Layer 3 of a small transformer language model trained on English Wikipedia (12 layers, counted from 0, width 64).
A neuron's activation on a vector x is SiLU(gate . x) times (in . x), where the dot is the dot product.

Input weights of the MLP neurons that the questions are about. A number n stands for (n - 128) times 0.004.
n15 gate: 85, 76, 89, 118, 170, 102, 112, 157, 171, 187, 104, 156, 144, 112, 110, 133, 122, 69, 162, 147, 95, 115, 115, 88, 88, 128, 99, 132, 121, 185, 91, 167, 168, 132, 165, 156, 135, 137, 162, 147, 110, 151, 81, 137, 129, 191, 136, 177, 77, 44, 171, 113, 145, 147, 124, 139, 196, 108, 156, 104, 86, 112, 56, 116
n31 gate: 148, 153, 82, 72, 115, 138, 81, 120, 171, 233, 33, 127, 113, 130, 137, 137, 169, 130, 132, 152, 114, 81, 107, 159, 144, 118, 114, 167, 118, 137, 57, 146, 79, 57, 124, 186, 88, 172, 138, 172, 157, 120, 180, 142, 160, 132, 130, 112, 34, 135, 120, 120, 134, 89, 93, 144, 102, 93, 173, 188, 136, 37, 103, 126
n38 gate: 130, 77, 88, 116, 126, 76, 42, 121, 43, 178, 106, 55, 120, 108, 124, 122, 108, 40, 127, 80, 171, 116, 94, 99, 147, 159, 153, 181, 100, 170, 111, 85, 207, 69, 185, 86, 132, 129, 106, 126, 63, 115, 131, 79, 142, 113, 138, 150, 120, 127, 125, 186, 135, 160, 102, 153, 113, 70, 196, 190, 139, 111, 79, 116
n59 gate: 50, 149, 184, 64, 127, 154, 180, 105, 71, 151, 63, 139, 138, 151, 88, 159, 117, 190, 108, 103, 195, 161, 156, 95, 76, 123, 103, 53, 166, 126, 155, 101, 149, 208, 119, 116, 103, 113, 135, 123, 129, 123, 154, 93, 104, 166, 128, 108, 107, 156, 154, 102, 123, 60, 111, 95, 158, 159, 157, 128, 177, 92, 139, 212
n79 gate: 114, 114, 166, 136, 149, 121, 113, 140, 150, 75, 147, 51, 180, 154, 98, 165, 140, 109, 131, 139, 122, 92, 185, 49, 104, 113, 95, 91, 138, 53, 133, 148, 112, 113, 123, 194, 114, 160, 127, 143, 122, 203, 191, 150, 126, 171, 89, 122, 120, 89, 144, 182, 173, 71, 72, 128, 162, 84, 78, 84, 110, 144, 171, 115
n92 gate: 127, 95, 160, 162, 153, 173, 190, 123, 155, 98, 154, 148, 160, 111, 151, 124, 174, 159, 141, 170, 131, 79, 99, 168, 53, 180, 154, 135, 116, 125, 165, 51, 145, 102, 101, 181, 84, 116, 124, 147, 200, 106, 101, 147, 129, 92, 113, 159, 58, 204, 14, 129, 118, 118, 120, 163, 153, 130, 98, 153, 149, 183, 109, 124
n94 gate: 138, 70, 128, 154, 119, 113, 85, 91, 75, 104, 169, 109, 110, 130, 75, 123, 151, 51, 161, 120, 156, 96, 188, 48, 178, 161, 162, 184, 149, 134, 146, 159, 100, 137, 200, 99, 139, 107, 140, 123, 76, 149, 128, 115, 157, 109, 172, 124, 92, 131, 128, 112, 137, 157, 147, 133, 80, 82, 126, 208, 148, 100, 149, 73
n105 gate: 122, 90, 154, 67, 119, 157, 113, 142, 127, 76, 127, 101, 131, 204, 94, 188, 174, 46, 126, 141, 201, 143, 97, 112, 34, 111, 114, 119, 119, 100, 131, 103, 88, 107, 157, 176, 202, 202, 185, 125, 103, 95, 66, 109, 127, 113, 128, 66, 112, 115, 110, 138, 96, 102, 101, 132, 116, 99, 152, 73, 180, 156, 100, 87
n110 gate: 121, 138, 111, 85, 196, 132, 177, 106, 105, 155, 117, 111, 139, 176, 134, 115, 152, 99, 118, 89, 157, 159, 67, 151, 82, 143, 117, 78, 119, 71, 96, 138, 119, 123, 87, 113, 59, 173, 114, 143, 180, 194, 123, 98, 133, 126, 113, 148, 144, 148, 94, 131, 117, 147, 120, 130, 164, 159, 63, 162, 154, 157, 135, 166
n114 gate: 122, 126, 169, 96, 155, 155, 158, 157, 143, 123, 149, 94, 157, 154, 120, 70, 92, 112, 113, 153, 107, 161, 53, 167, 176, 163, 126, 187, 140, 75, 187, 172, 56, 195, 87, 111, 74, 119, 163, 140, 128, 156, 160, 90, 140, 206, 146, 169, 103, 105, 54, 143, 156, 108, 150, 104, 126, 111, 99, 130, 88, 174, 128, 187
n120 gate: 97, 94, 95, 91, 155, 129, 192, 127, 149, 137, 124, 165, 117, 175, 118, 89, 81, 96, 98, 105, 110, 66, 115, 127, 138, 136, 190, 142, 105, 134, 101, 150, 175, 157, 118, 62, 177, 208, 148, 142, 160, 85, 145, 153, 104, 121, 119, 143, 142, 113, 180, 194, 148, 157, 83, 195, 168, 132, 89, 96, 135, 156, 120, 37
n131 gate: 167, 136, 138, 152, 71, 124, 157, 69, 155, 121, 141, 115, 170, 164, 107, 208, 125, 100, 167, 94, 167, 134, 144, 165, 129, 78, 115, 125, 137, 78, 139, 102, 131, 116, 159, 217, 144, 168, 118, 87, 87, 180, 165, 142, 174, 86, 112, 169, 103, 92, 43, 156, 117, 98, 141, 166, 114, 110, 92, 149, 129, 139, 119, 98
n156 gate: 124, 130, 123, 139, 111, 159, 47, 104, 169, 135, 107, 134, 110, 106, 113, 191, 146, 161, 145, 124, 89, 145, 213, 90, 99, 120, 156, 115, 160, 76, 193, 185, 133, 128, 133, 137, 155, 48, 137, 118, 86, 186, 128, 141, 125, 107, 172, 81, 148, 123, 128, 101, 186, 108, 118, 119, 184, 109, 128, 143, 120, 76, 136, 88
n161 gate: 126, 100, 87, 62, 148, 50, 115, 155, 126, 150, 151, 138, 80, 150, 206, 180, 126, 136, 188, 81, 136, 161, 118, 118, 152, 109, 118, 133, 103, 77, 79, 160, 144, 210, 157, 102, 80, 149, 152, 133, 112, 56, 196, 146, 91, 172, 130, 53, 144, 198, 105, 31, 94, 189, 91, 128, 138, 104, 145, 139, 165, 65, 75, 151
n174 gate: 131, 161, 77, 75, 163, 163, 105, 135, 96, 79, 115, 80, 156, 184, 101, 142, 149, 86, 121, 102, 161, 156, 126, 104, 109, 108, 106, 94, 102, 84, 132, 103, 122, 142, 110, 120, 67, 134, 118, 180, 137, 122, 140, 70, 121, 101, 137, 132, 180, 181, 120, 139, 137, 140, 129, 101, 196, 113, 152, 80, 117, 166, 53, 79
n179 gate: 103, 85, 56, 166, 120, 78, 200, 171, 83, 118, 114, 146, 111, 84, 178, 141, 127, 159, 152, 104, 152, 106, 168, 139, 152, 185, 102, 72, 153, 53, 127, 134, 139, 119, 104, 70, 105, 127, 116, 97, 101, 132, 187, 136, 117, 115, 197, 103, 128, 182, 120, 118, 173, 185, 81, 27, 132, 156, 97, 127, 112, 144, 156, 155
n15 in: 125, 82, 122, 147, 118, 161, 120, 188, 78, 59, 156, 118, 123, 111, 113, 144, 111, 112, 58, 125, 114, 126, 172, 157, 116, 147, 142, 93, 204, 101, 166, 104, 49, 88, 192, 68, 142, 151, 77, 152, 94, 89, 92, 142, 128, 109, 151, 134, 81, 151, 113, 115, 136, 119, 97, 106, 160, 105, 81, 160, 159, 124, 163, 124
n31 in: 113, 129, 151, 132, 106, 92, 86, 143, 161, 146, 103, 84, 131, 124, 197, 180, 153, 135, 169, 152, 178, 143, 150, 148, 127, 166, 134, 179, 163, 101, 142, 170, 75, 109, 159, 137, 84, 104, 182, 98, 153, 161, 127, 144, 177, 191, 122, 139, 85, 112, 57, 106, 68, 159, 170, 138, 69, 166, 177, 153, 38, 73, 148, 134
n38 in: 123, 140, 116, 106, 162, 52, 124, 151, 161, 42, 36, 120, 124, 202, 139, 168, 118, 135, 142, 187, 178, 140, 185, 103, 177, 96, 151, 153, 125, 149, 77, 133, 124, 162, 85, 153, 88, 102, 181, 145, 200, 91, 132, 128, 115, 184, 121, 92, 118, 129, 90, 153, 120, 165, 158, 184, 184, 181, 143, 101, 207, 179, 40, 126
n59 in: 131, 164, 157, 105, 177, 166, 127, 119, 143, 83, 135, 162, 135, 138, 121, 182, 150, 119, 99, 88, 134, 88, 124, 198, 127, 122, 90, 59, 90, 107, 124, 117, 134, 173, 126, 159, 53, 143, 124, 145, 160, 161, 190, 139, 78, 135, 48, 159, 125, 122, 67, 150, 149, 113, 108, 135, 144, 138, 87, 144, 144, 131, 98, 115
n79 in: 172, 100, 175, 167, 99, 147, 102, 172, 189, 158, 102, 130, 90, 149, 158, 111, 76, 171, 177, 89, 83, 158, 75, 108, 165, 107, 143, 110, 146, 83, 147, 181, 114, 143, 164, 108, 177, 80, 122, 149, 153, 104, 139, 90, 106, 124, 107, 163, 141, 118, 158, 176, 107, 146, 132, 159, 132, 92, 129, 118, 115, 78, 233, 136
n92 in: 113, 100, 191, 108, 184, 114, 175, 171, 89, 68, 146, 92, 135, 140, 114, 127, 158, 129, 134, 113, 127, 108, 121, 124, 51, 147, 146, 84, 171, 98, 166, 91, 124, 83, 156, 93, 172, 122, 125, 146, 182, 195, 119, 159, 169, 153, 157, 141, 107, 117, 165, 83, 148, 159, 100, 166, 127, 122, 140, 75, 95, 189, 141, 143
n94 in: 120, 136, 134, 170, 164, 40, 207, 157, 116, 146, 98, 199, 168, 174, 72, 139, 106, 186, 124, 117, 173, 198, 129, 142, 86, 151, 65, 67, 145, 133, 132, 121, 151, 147, 80, 160, 115, 119, 95, 160, 137, 118, 48, 119, 195, 98, 146, 62, 79, 161, 123, 143, 84, 215, 70, 139, 186, 192, 179, 110, 111, 93, 139, 191
n105 in: 110, 139, 114, 138, 123, 91, 119, 178, 138, 100, 132, 135, 114, 173, 93, 131, 92, 77, 69, 135, 162, 151, 119, 143, 100, 79, 164, 188, 128, 158, 118, 66, 135, 99, 166, 113, 97, 209, 86, 103, 147, 77, 129, 103, 69, 165, 90, 160, 103, 84, 185, 170, 157, 122, 155, 128, 173, 92, 138, 82, 186, 143, 136, 84
n110 in: 171, 110, 146, 226, 134, 119, 137, 105, 162, 161, 199, 101, 101, 82, 134, 199, 73, 191, 172, 97, 150, 122, 177, 108, 206, 96, 109, 117, 115, 102, 102, 102, 115, 111, 137, 147, 136, 36, 111, 141, 100, 138, 84, 139, 120, 156, 159, 117, 77, 138, 143, 100, 133, 90, 99, 128, 174, 89, 132, 98, 84, 147, 74, 55
n114 in: 167, 103, 203, 102, 87, 116, 84, 168, 86, 122, 188, 142, 64, 126, 191, 134, 148, 118, 147, 106, 189, 169, 164, 98, 104, 100, 140, 86, 119, 171, 139, 102, 120, 76, 156, 125, 179, 173, 158, 71, 144, 115, 151, 109, 128, 138, 153, 62, 169, 176, 133, 118, 144, 118, 115, 175, 135, 158, 70, 152, 111, 132, 72, 65
n120 in: 76, 162, 115, 56, 116, 140, 142, 133, 153, 141, 119, 143, 120, 149, 125, 162, 151, 164, 180, 136, 103, 134, 94, 173, 69, 120, 137, 170, 186, 87, 127, 140, 106, 107, 103, 110, 106, 116, 86, 152, 148, 98, 163, 127, 92, 92, 125, 100, 124, 129, 86, 132, 113, 108, 172, 153, 177, 182, 98, 125, 174, 148, 147, 136
n131 in: 69, 95, 141, 127, 99, 107, 154, 77, 112, 141, 169, 136, 131, 200, 135, 206, 147, 111, 137, 109, 160, 166, 156, 151, 93, 105, 111, 117, 139, 126, 98, 157, 100, 186, 105, 216, 141, 188, 144, 123, 93, 175, 120, 158, 126, 108, 112, 127, 126, 105, 94, 126, 95, 101, 128, 122, 85, 104, 150, 147, 90, 158, 126, 125
n156 in: 74, 125, 141, 117, 85, 116, 112, 220, 95, 69, 132, 116, 147, 122, 69, 154, 198, 153, 123, 119, 142, 132, 79, 92, 171, 112, 102, 133, 153, 130, 119, 149, 6, 146, 179, 140, 161, 104, 133, 95, 115, 137, 158, 154, 77, 135, 140, 105, 147, 150, 134, 78, 86, 116, 120, 203, 115, 74, 136, 157, 143, 184, 190, 125
n161 in: 114, 133, 107, 128, 58, 181, 111, 113, 171, 35, 95, 102, 146, 142, 55, 142, 178, 167, 149, 63, 168, 108, 111, 127, 116, 166, 83, 33, 122, 104, 157, 147, 136, 125, 145, 117, 153, 85, 144, 145, 137, 196, 143, 111, 95, 84, 144, 158, 122, 157, 175, 108, 49, 214, 152, 107, 102, 106, 100, 144, 117, 165, 88, 98
n174 in: 164, 123, 131, 124, 119, 176, 118, 188, 131, 126, 112, 77, 164, 106, 165, 124, 166, 143, 152, 112, 129, 95, 129, 153, 146, 127, 137, 61, 109, 134, 120, 106, 119, 65, 64, 140, 79, 61, 76, 126, 138, 181, 129, 117, 124, 44, 120, 200, 201, 161, 138, 124, 141, 141, 160, 121, 208, 120, 110, 77, 111, 118, 122, 96
n179 in: 157, 152, 128, 105, 159, 164, 126, 119, 130, 170, 81, 182, 119, 95, 172, 99, 150, 88, 111, 143, 126, 140, 120, 152, 119, 159, 82, 94, 113, 164, 119, 78, 159, 76, 184, 143, 134, 132, 153, 87, 109, 136, 105, 171, 179, 17, 129, 165, 93, 69, 87, 92, 183, 73, 124, 133, 71, 139, 165, 67, 142, 147, 139, 116

Each question shows a token from some text and the vector x that enters the MLP there. A number n stands for (n - 128) times 0.036.

"in ": 150, 134, 167, 92, 158, 184, 170, 117, 123, 142, 127, 180, 133, 120, 120, 121, 112, 85, 118, 175, 111, 71, 142, 188, 132, 122, 139, 137, 106, 96, 106, 125, 119, 114, 135, 166, 166, 87, 154, 102, 104, 70, 93, 78, 97, 124, 60, 116, 76, 114, 152, 148, 124, 157, 131, 106, 161, 135, 133, 142, 135, 188, 132, 167
The neuron with the highest activation: n105

"Not": 134, 133, 107, 162, 162, 107, 106, 100, 108, 210, 134, 126, 148, 168, 114, 173, 154, 89, 88, 83, 106, 183, 89, 157, 119, 129, 135, 147, 143, 93, 111, 95, 157, 137, 106, 177, 114, 83, 130, 131, 169, 135, 103, 119, 102, 125, 105, 145, 156, 93, 182, 152, 142, 147, 92, 80, 132, 134, 154, 159, 137, 162, 102, 65
The neuron with the highest activation: n110

"on ": 134, 129, 191, 55, 143, 165, 159, 116, 107, 128, 180, 155, 157, 119, 113, 95, 86, 68, 122, 135, 84, 87, 108, 118, 128, 113, 118, 110, 117, 131, 82, 104, 114, 151, 173, 183, 170, 88, 125, 148, 124, 112, 138, 85, 97, 148, 68, 111, 140, 145, 143, 131, 130, 131, 128, 79, 111, 156, 143, 125, 115, 170, 103, 161
Which two neurons fire most, strongest first? n59, n31

"0": 141, 101, 112, 146, 170, 163, 143, 124, 99, 122, 141, 146, 151, 155, 203, 107, 153, 129, 164, 76, 113, 169, 117, 161, 133, 137, 134, 159, 148, 119, 130, 122, 105, 89, 90, 112, 119, 119, 146, 123, 103, 114, 142, 89, 205, 194, 88, 129, 139, 128, 134, 129, 39, 99, 130, 158, 108, 82, 127, 161, 120, 155, 117, 99
The neuron with the highest activation: n114

"% ": 157, 144, 110, 160, 114, 101, 153, 116, 53, 76, 94, 139, 115, 159, 186, 149, 131, 184, 132, 88, 92, 108, 142, 122, 149, 122, 114, 129, 142, 129, 98, 87, 149, 104, 146, 133, 153, 120, 217, 117, 146, 93, 124, 111, 132, 109, 121, 140, 140, 75, 170, 135, 91, 169, 145, 132, 103, 134, 149, 122, 79, 121, 164, 112
Which three neurons fire most, strongest first? n179, n59, n15

"3": 132, 107, 182, 175, 153, 138, 115, 147, 108, 142, 106, 169, 136, 156, 155, 111, 164, 98, 152, 79, 98, 145, 138, 161, 142, 129, 83, 138, 110, 68, 122, 98, 110, 108, 69, 132, 127, 110, 101, 160, 103, 125, 128, 86, 146, 176, 54, 108, 150, 149, 113, 133, 123, 81, 138, 136, 73, 75, 145, 152, 148, 179, 155, 105
Which three neurons fire most, strongest first? n79, n131, n110

"| ": 114, 156, 128, 159, 103, 104, 131, 108, 121, 90, 119, 157, 148, 164, 132, 107, 156, 87, 144, 138, 94, 114, 163, 154, 191, 140, 135, 130, 84, 90, 134, 88, 164, 112, 105, 190, 191, 98, 136, 152, 100, 143, 73, 72, 127, 124, 87, 109, 122, 166, 139, 100, 122, 175, 107, 122, 101, 144, 92, 147, 160, 117, 121, 153
The neuron with the highest activation: n94

"ab": 97, 101, 96, 104, 150, 109, 104, 138, 93, 93, 130, 187, 148, 110, 124, 119, 147, 173, 95, 76, 141, 146, 156, 125, 129, 130, 108, 128, 146, 79, 158, 166, 118, 149, 111, 134, 172, 77, 92, 127, 135, 134, 95, 91, 149, 99, 152, 62, 123, 101, 166, 174, 125, 53, 134, 155, 147, 151, 202, 147, 122, 123, 109, 139
The neuron with the highest activation: n156

"set ": 171, 149, 155, 166, 132, 130, 153, 114, 139, 119, 178, 132, 185, 121, 120, 128, 128, 106, 116, 37, 118, 116, 92, 190, 109, 135, 90, 107, 126, 89, 108, 78, 125, 143, 125, 144, 147, 100, 162, 111, 103, 96, 184, 104, 131, 172, 94, 130, 138, 136, 203, 127, 107, 114, 125, 90, 128, 154, 166, 103, 138, 122, 168, 114
Which two neurons fire most, strongest first? n59, n38

"and ": 135, 143, 167, 106, 149, 114, 146, 152, 96, 105, 160, 73, 129, 115, 153, 103, 159, 105, 104, 127, 77, 108, 105, 204, 128, 94, 111, 117, 166, 88, 120, 159, 114, 106, 113, 141, 203, 94, 143, 134, 172, 89, 120, 81, 89, 102, 105, 73, 83, 111, 138, 136, 149, 122, 137, 109, 131, 171, 72, 92, 120, 140, 114, 132
The most active neuron and its activation: n114, at about 1.2

"5 ": 130, 102, 106, 140, 111, 115, 181, 121, 81, 75, 122, 152, 107, 89, 176, 100, 92, 143, 122, 125, 127, 104, 183, 116, 149, 121, 61, 151, 122, 112, 116, 86, 133, 96, 106, 126, 175, 90, 200, 123, 94, 87, 105, 138, 164, 173, 95, 141, 136, 149, 140, 154, 114, 158, 117, 119, 97, 104, 123, 126, 141, 150, 71, 129
The neuron with the highest activation: n38

"— ": 172, 159, 85, 138, 158, 182, 155, 162, 102, 130, 121, 131, 118, 108, 148, 131, 130, 154, 162, 72, 108, 108, 141, 164, 168, 142, 102, 182, 146, 90, 102, 60, 125, 160, 132, 118, 154, 99, 181, 144, 149, 145, 157, 106, 89, 121, 82, 126, 156, 120, 154, 153, 87, 130, 153, 124, 127, 118, 88, 160, 96, 175, 153, 113
The neuron with the highest activation: n94

"; ": 125, 125, 154, 143, 94, 123, 114, 126, 145, 115, 153, 116, 129, 102, 122, 98, 106, 116, 120, 126, 85, 114, 136, 168, 136, 85, 151, 153, 127, 82, 136, 84, 163, 84, 112, 141, 198, 51, 173, 149, 156, 99, 106, 119, 133, 104, 130, 112, 187, 91, 154, 106, 88, 122, 146, 90, 94, 121, 90, 94, 156, 157, 123, 162
The most active neuron and its activation: n94, at about 0.57

"them": 105, 95, 142, 91, 149, 108, 78, 44, 137, 115, 121, 188, 137, 113, 99, 174, 175, 86, 78, 89, 91, 170, 104, 149, 142, 122, 101, 79, 154, 75, 107, 96, 137, 96, 121, 145, 109, 104, 148, 146, 115, 140, 72, 121, 140, 144, 106, 105, 155, 127, 155, 158, 105, 89, 136, 95, 136, 151, 133, 122, 157, 148, 113, 127
Which two neurons fire most, strongest first? n59, n131

".": 166, 105, 119, 115, 138, 85, 89, 106, 55, 115, 107, 140, 141, 111, 165, 116, 140, 82, 192, 96, 110, 116, 176, 79, 138, 162, 130, 148, 135, 108, 80, 96, 125, 154, 114, 113, 130, 90, 147, 146, 165, 153, 87, 99, 155, 146, 140, 189, 130, 114, 145, 103, 130, 158, 158, 146, 71, 91, 71, 109, 133, 108, 128, 123
The most active neuron and its activation: n38, at about 1.4

"42": 141, 132, 177, 114, 157, 126, 138, 149, 90, 141, 137, 178, 125, 137, 211, 114, 145, 113, 189, 134, 80, 183, 150, 150, 143, 161, 93, 97, 93, 88, 105, 104, 109, 123, 94, 117, 111, 104, 118, 162, 135, 145, 119, 117, 145, 185, 64, 106, 162, 111, 135, 131, 103, 98, 167, 147, 133, 115, 96, 133, 144, 178, 143, 93
The most active neuron and its activation: n114, at about 1.7

"rev": 156, 127, 139, 138, 136, 98, 141, 123, 129, 146, 119, 123, 146, 124, 111, 116, 137, 113, 167, 67, 141, 163, 75, 159, 120, 150, 127, 116, 89, 64, 140, 144, 156, 200, 153, 175, 98, 127, 103, 111, 195, 134, 97, 145, 168, 169, 103, 113, 111, 126, 205, 148, 140, 90, 89, 95, 162, 115, 103, 188, 138, 138, 107, 107
The neuron with the highest activation: n110

"\n": 155, 157, 115, 122, 119, 113, 119, 109, 147, 135, 179, 158, 139, 116, 81, 103, 120, 152, 130, 150, 105, 128, 110, 136, 128, 64, 159, 206, 100, 111, 134, 118, 157, 102, 122, 141, 159, 68, 161, 176, 145, 91, 97, 127, 105, 128, 89, 105, 125, 131, 128, 176, 108, 121, 123, 189, 132, 139, 59, 105, 148, 157, 134, 129
The neuron with the highest activation: n120

"first ": 185, 123, 113, 114, 135, 84, 205, 154, 104, 78, 110, 110, 137, 76, 136, 93, 148, 117, 151, 74, 119, 124, 118, 155, 134, 114, 83, 103, 81, 104, 171, 118, 115, 136, 120, 166, 168, 136, 151, 119, 32, 113, 146, 131, 146, 137, 82, 142, 122, 146, 123, 161, 126, 141, 113, 105, 143, 175, 153, 169, 115, 147, 156, 145
Which three neurons fire most, strongest first? n179, n120, n31

"m": 149, 91, 104, 84, 127, 115, 167, 67, 112, 108, 105, 91, 114, 147, 143, 147, 165, 118, 120, 81, 148, 144, 188, 126, 137, 143, 80, 105, 71, 76, 115, 117, 102, 157, 109, 140, 150, 108, 85, 160, 166, 110, 117, 105, 127, 145, 77, 121, 139, 113, 150, 124, 79, 150, 129, 177, 141, 173, 77, 182, 109, 128, 120, 84
The most active neuron and its activation: n161, at about 3.3

"t": 158, 132, 144, 113, 111, 121, 160, 84, 85, 125, 141, 94, 151, 194, 112, 155, 142, 94, 127, 93, 153, 119, 111, 181, 131, 153, 123, 138, 129, 68, 129, 137, 97, 112, 112, 159, 111, 93, 74, 174, 136, 134, 115, 130, 85, 125, 57, 109, 152, 121, 169, 106, 103, 86, 100, 154, 123, 145, 146, 167, 103, 179, 112, 59
The neuron with the highest activation: n131

"'": 163, 128, 116, 137, 155, 159, 137, 145, 75, 150, 132, 152, 103, 123, 115, 79, 172, 171, 49, 102, 143, 63, 122, 124, 113, 128, 139, 134, 128, 127, 152, 109, 149, 67, 130, 165, 139, 102, 131, 139, 134, 140, 141, 99, 167, 124, 171, 75, 43, 104, 159, 138, 139, 102, 144, 134, 74, 121, 118, 127, 152, 138, 132, 128
The most active neuron and its activation: n92, at about 2.1

",": 142, 131, 134, 144, 149, 128, 129, 155, 69, 102, 77, 117, 117, 99, 115, 173, 129, 95, 141, 99, 92, 154, 127, 84, 150, 129, 139, 147, 126, 119, 98, 101, 155, 107, 127, 134, 131, 99, 181, 178, 187, 137, 104, 91, 206, 126, 99, 193, 100, 85, 156, 121, 122, 136, 101, 151, 72, 90, 97, 160, 103, 120, 146, 143
Which three neurons fire most, strongest first? n31, n79, n120

"that ": 166, 162, 195, 85, 134, 51, 121, 129, 123, 105, 94, 109, 143, 151, 114, 145, 137, 97, 107, 132, 61, 102, 119, 206, 154, 92, 85, 134, 129, 124, 117, 117, 105, 88, 150, 184, 170, 120, 169, 148, 111, 93, 175, 124, 118, 76, 120, 100, 96, 124, 142, 152, 126, 121, 133, 114, 141, 111, 141, 117, 128, 140, 97, 104
Which two neurons fire most, strongest first? n105, n131

"The ": 153, 117, 186, 120, 126, 105, 136, 121, 76, 123, 147, 160, 168, 107, 153, 104, 169, 94, 85, 143, 78, 121, 63, 147, 110, 87, 106, 146, 99, 110, 144, 119, 128, 131, 121, 154, 210, 93, 107, 148, 113, 132, 181, 120, 94, 128, 108, 136, 110, 133, 156, 144, 81, 188, 119, 117, 182, 139, 135, 160, 132, 172, 118, 117
Which three neurons fire most, strongest first? n92, n31, n179

", ": 138, 121, 123, 95, 107, 114, 138, 147, 140, 141, 128, 118, 152, 142, 142, 79, 127, 90, 97, 144, 101, 89, 110, 184, 141, 105, 137, 149, 116, 74, 127, 122, 133, 111, 124, 116, 191, 82, 170, 136, 135, 67, 143, 95, 126, 109, 87, 118, 121, 65, 123, 127, 62, 125, 152, 88, 113, 140, 85, 79, 135, 174, 110, 161
The most active neuron and its activation: n120, at about 1.3

"depar": 196, 160, 151, 97, 147, 105, 139, 123, 120, 164, 135, 139, 114, 198, 169, 98, 152, 118, 144, 110, 118, 139, 117, 107, 95, 146, 97, 79, 146, 73, 119, 118, 167, 161, 145, 185, 100, 123, 142, 108, 131, 127, 123, 132, 138, 135, 100, 149, 125, 129, 193, 204, 103, 120, 136, 123, 181, 142, 129, 128, 133, 148, 127, 106
The neuron with the highest activation: n79

"she ": 153, 126, 170, 146, 127, 120, 118, 166, 89, 93, 99, 163, 118, 155, 117, 90, 121, 111, 97, 113, 99, 144, 119, 149, 135, 96, 66, 143, 109, 71, 154, 109, 81, 151, 143, 149, 161, 108, 173, 118, 95, 155, 112, 53, 95, 100, 103, 99, 144, 166, 168, 128, 145, 139, 165, 103, 172, 110, 117, 84, 125, 157, 106, 157
The most active neuron and its activation: n174, at about 1.8

"child": 160, 97, 176, 122, 142, 120, 182, 76, 110, 156, 120, 184, 144, 120, 124, 91, 166, 100, 86, 110, 146, 164, 91, 139, 120, 140, 86, 69, 131, 89, 101, 164, 159, 149, 144, 152, 87, 145, 169, 114, 142, 167, 101, 104, 89, 149, 95, 142, 129, 143, 141, 142, 98, 82, 128, 123, 107, 130, 90, 178, 122, 132, 169, 120
The most active neuron and its activation: n59, at about 5.5

"91 ": 124, 149, 113, 139, 114, 128, 157, 164, 78, 60, 120, 181, 116, 101, 176, 91, 115, 155, 134, 130, 70, 139, 164, 163, 162, 148, 65, 168, 156, 98, 92, 70, 125, 83, 110, 137, 118, 112, 139, 156, 82, 135, 165, 122, 137, 147, 82, 147, 132, 150, 118, 145, 168, 104, 138, 137, 102, 149, 151, 143, 165, 160, 117, 104
The neuron with the highest activation: n179

"was ": 160, 108, 123, 112, 170, 151, 135, 203, 135, 110, 111, 71, 125, 147, 98, 123, 155, 95, 107, 132, 92, 107, 155, 174, 118, 109, 90, 127, 103, 125, 99, 115, 120, 141, 108, 176, 199, 117, 157, 112, 121, 80, 127, 69, 104, 124, 55, 118, 130, 131, 154, 123, 176, 123, 117, 115, 169, 164, 151, 101, 153, 147, 122, 140
Which two neurons fire most, strongest first? n105, n174

"18": 127, 121, 150, 140, 142, 129, 156, 163, 70, 146, 116, 185, 139, 124, 176, 105, 145, 104, 179, 106, 85, 154, 123, 157, 173, 151, 88, 110, 114, 73, 111, 78, 114, 108, 111, 122, 131, 100, 112, 150, 138, 145, 147, 95, 153, 178, 91, 96, 174, 128, 102, 132, 101, 94, 141, 165, 93, 130, 107, 168, 100, 147, 124, 76
Which three neurons fire most, strongest first? n114, n110, n105

"of ": 162, 124, 155, 122, 139, 193, 161, 77, 124, 94, 98, 128, 155, 133, 161, 125, 130, 82, 117, 186, 124, 91, 102, 212, 155, 137, 177, 123, 88, 108, 123, 116, 133, 88, 158, 147, 157, 95, 150, 134, 107, 126, 129, 104, 130, 154, 46, 120, 49, 152, 143, 154, 160, 131, 125, 110, 137, 134, 170, 149, 114, 121, 149, 126
The most active neuron and its activation: n31, at about 1.2

"ower ": 149, 99, 133, 169, 76, 81, 144, 115, 80, 73, 117, 163, 157, 121, 164, 121, 115, 142, 102, 128, 128, 126, 134, 169, 120, 120, 113, 122, 149, 110, 144, 112, 110, 96, 156, 146, 190, 102, 228, 90, 137, 100, 149, 121, 102, 149, 131, 167, 123, 87, 171, 146, 137, 105, 150, 144, 131, 147, 151, 125, 147, 73, 138, 136
Which two neurons fire most, strongest first? n105, n174

"sum": 163, 116, 132, 108, 140, 90, 103, 97, 124, 149, 134, 176, 145, 96, 147, 151, 165, 159, 121, 78, 149, 149, 192, 138, 142, 139, 132, 148, 182, 77, 196, 128, 105, 137, 150, 140, 160, 103, 136, 105, 170, 146, 65, 97, 158, 142, 92, 138, 129, 94, 164, 141, 115, 82, 173, 171, 148, 128, 182, 177, 125, 110, 138, 120
The neuron with the highest activation: n94

"pe": 119, 68, 147, 104, 119, 130, 144, 123, 133, 105, 151, 114, 116, 101, 162, 136, 159, 201, 103, 131, 128, 195, 153, 140, 137, 116, 125, 78, 179, 85, 109, 140, 109, 124, 103, 126, 131, 68, 129, 116, 124, 160, 88, 107, 134, 198, 158, 106, 144, 133, 178, 94, 162, 59, 137, 125, 139, 176, 158, 143, 145, 97, 113, 112
The neuron with the highest activation: n156

"eth": 169, 123, 102, 183, 123, 102, 132, 120, 78, 136, 102, 191, 145, 74, 135, 130, 145, 178, 109, 105, 143, 177, 179, 155, 116, 130, 130, 126, 164, 121, 169, 150, 127, 114, 139, 155, 155, 115, 91, 78, 159, 108, 90, 100, 122, 134, 108, 68, 110, 63, 163, 93, 146, 50, 154, 145, 104, 131, 119, 152, 107, 130, 149, 146
The most active neuron and its activation: n156, at about 0.72

"ater ": 136, 120, 95, 145, 90, 73, 164, 148, 96, 102, 149, 167, 145, 95, 147, 121, 90, 146, 109, 146, 111, 108, 145, 177, 126, 133, 108, 115, 133, 121, 140, 140, 100, 99, 149, 187, 175, 129, 216, 136, 138, 96, 143, 155, 105, 185, 88, 122, 145, 78, 126, 134, 149, 83, 157, 104, 128, 127, 173, 98, 131, 104, 159, 132
Which two neurons fire most, strongest first? n161, n174

"As ": 166, 108, 105, 73, 153, 128, 189, 119, 119, 121, 107, 76, 109, 141, 96, 122, 131, 139, 85, 124, 44, 100, 107, 173, 128, 113, 121, 138, 111, 115, 96, 127, 121, 140, 109, 165, 128, 82, 181, 138, 87, 83, 102, 144, 118, 101, 74, 122, 132, 109, 101, 112, 140, 150, 121, 81, 146, 122, 163, 118, 76, 129, 125, 126
The most active neuron and its activation: n174, at about 0.55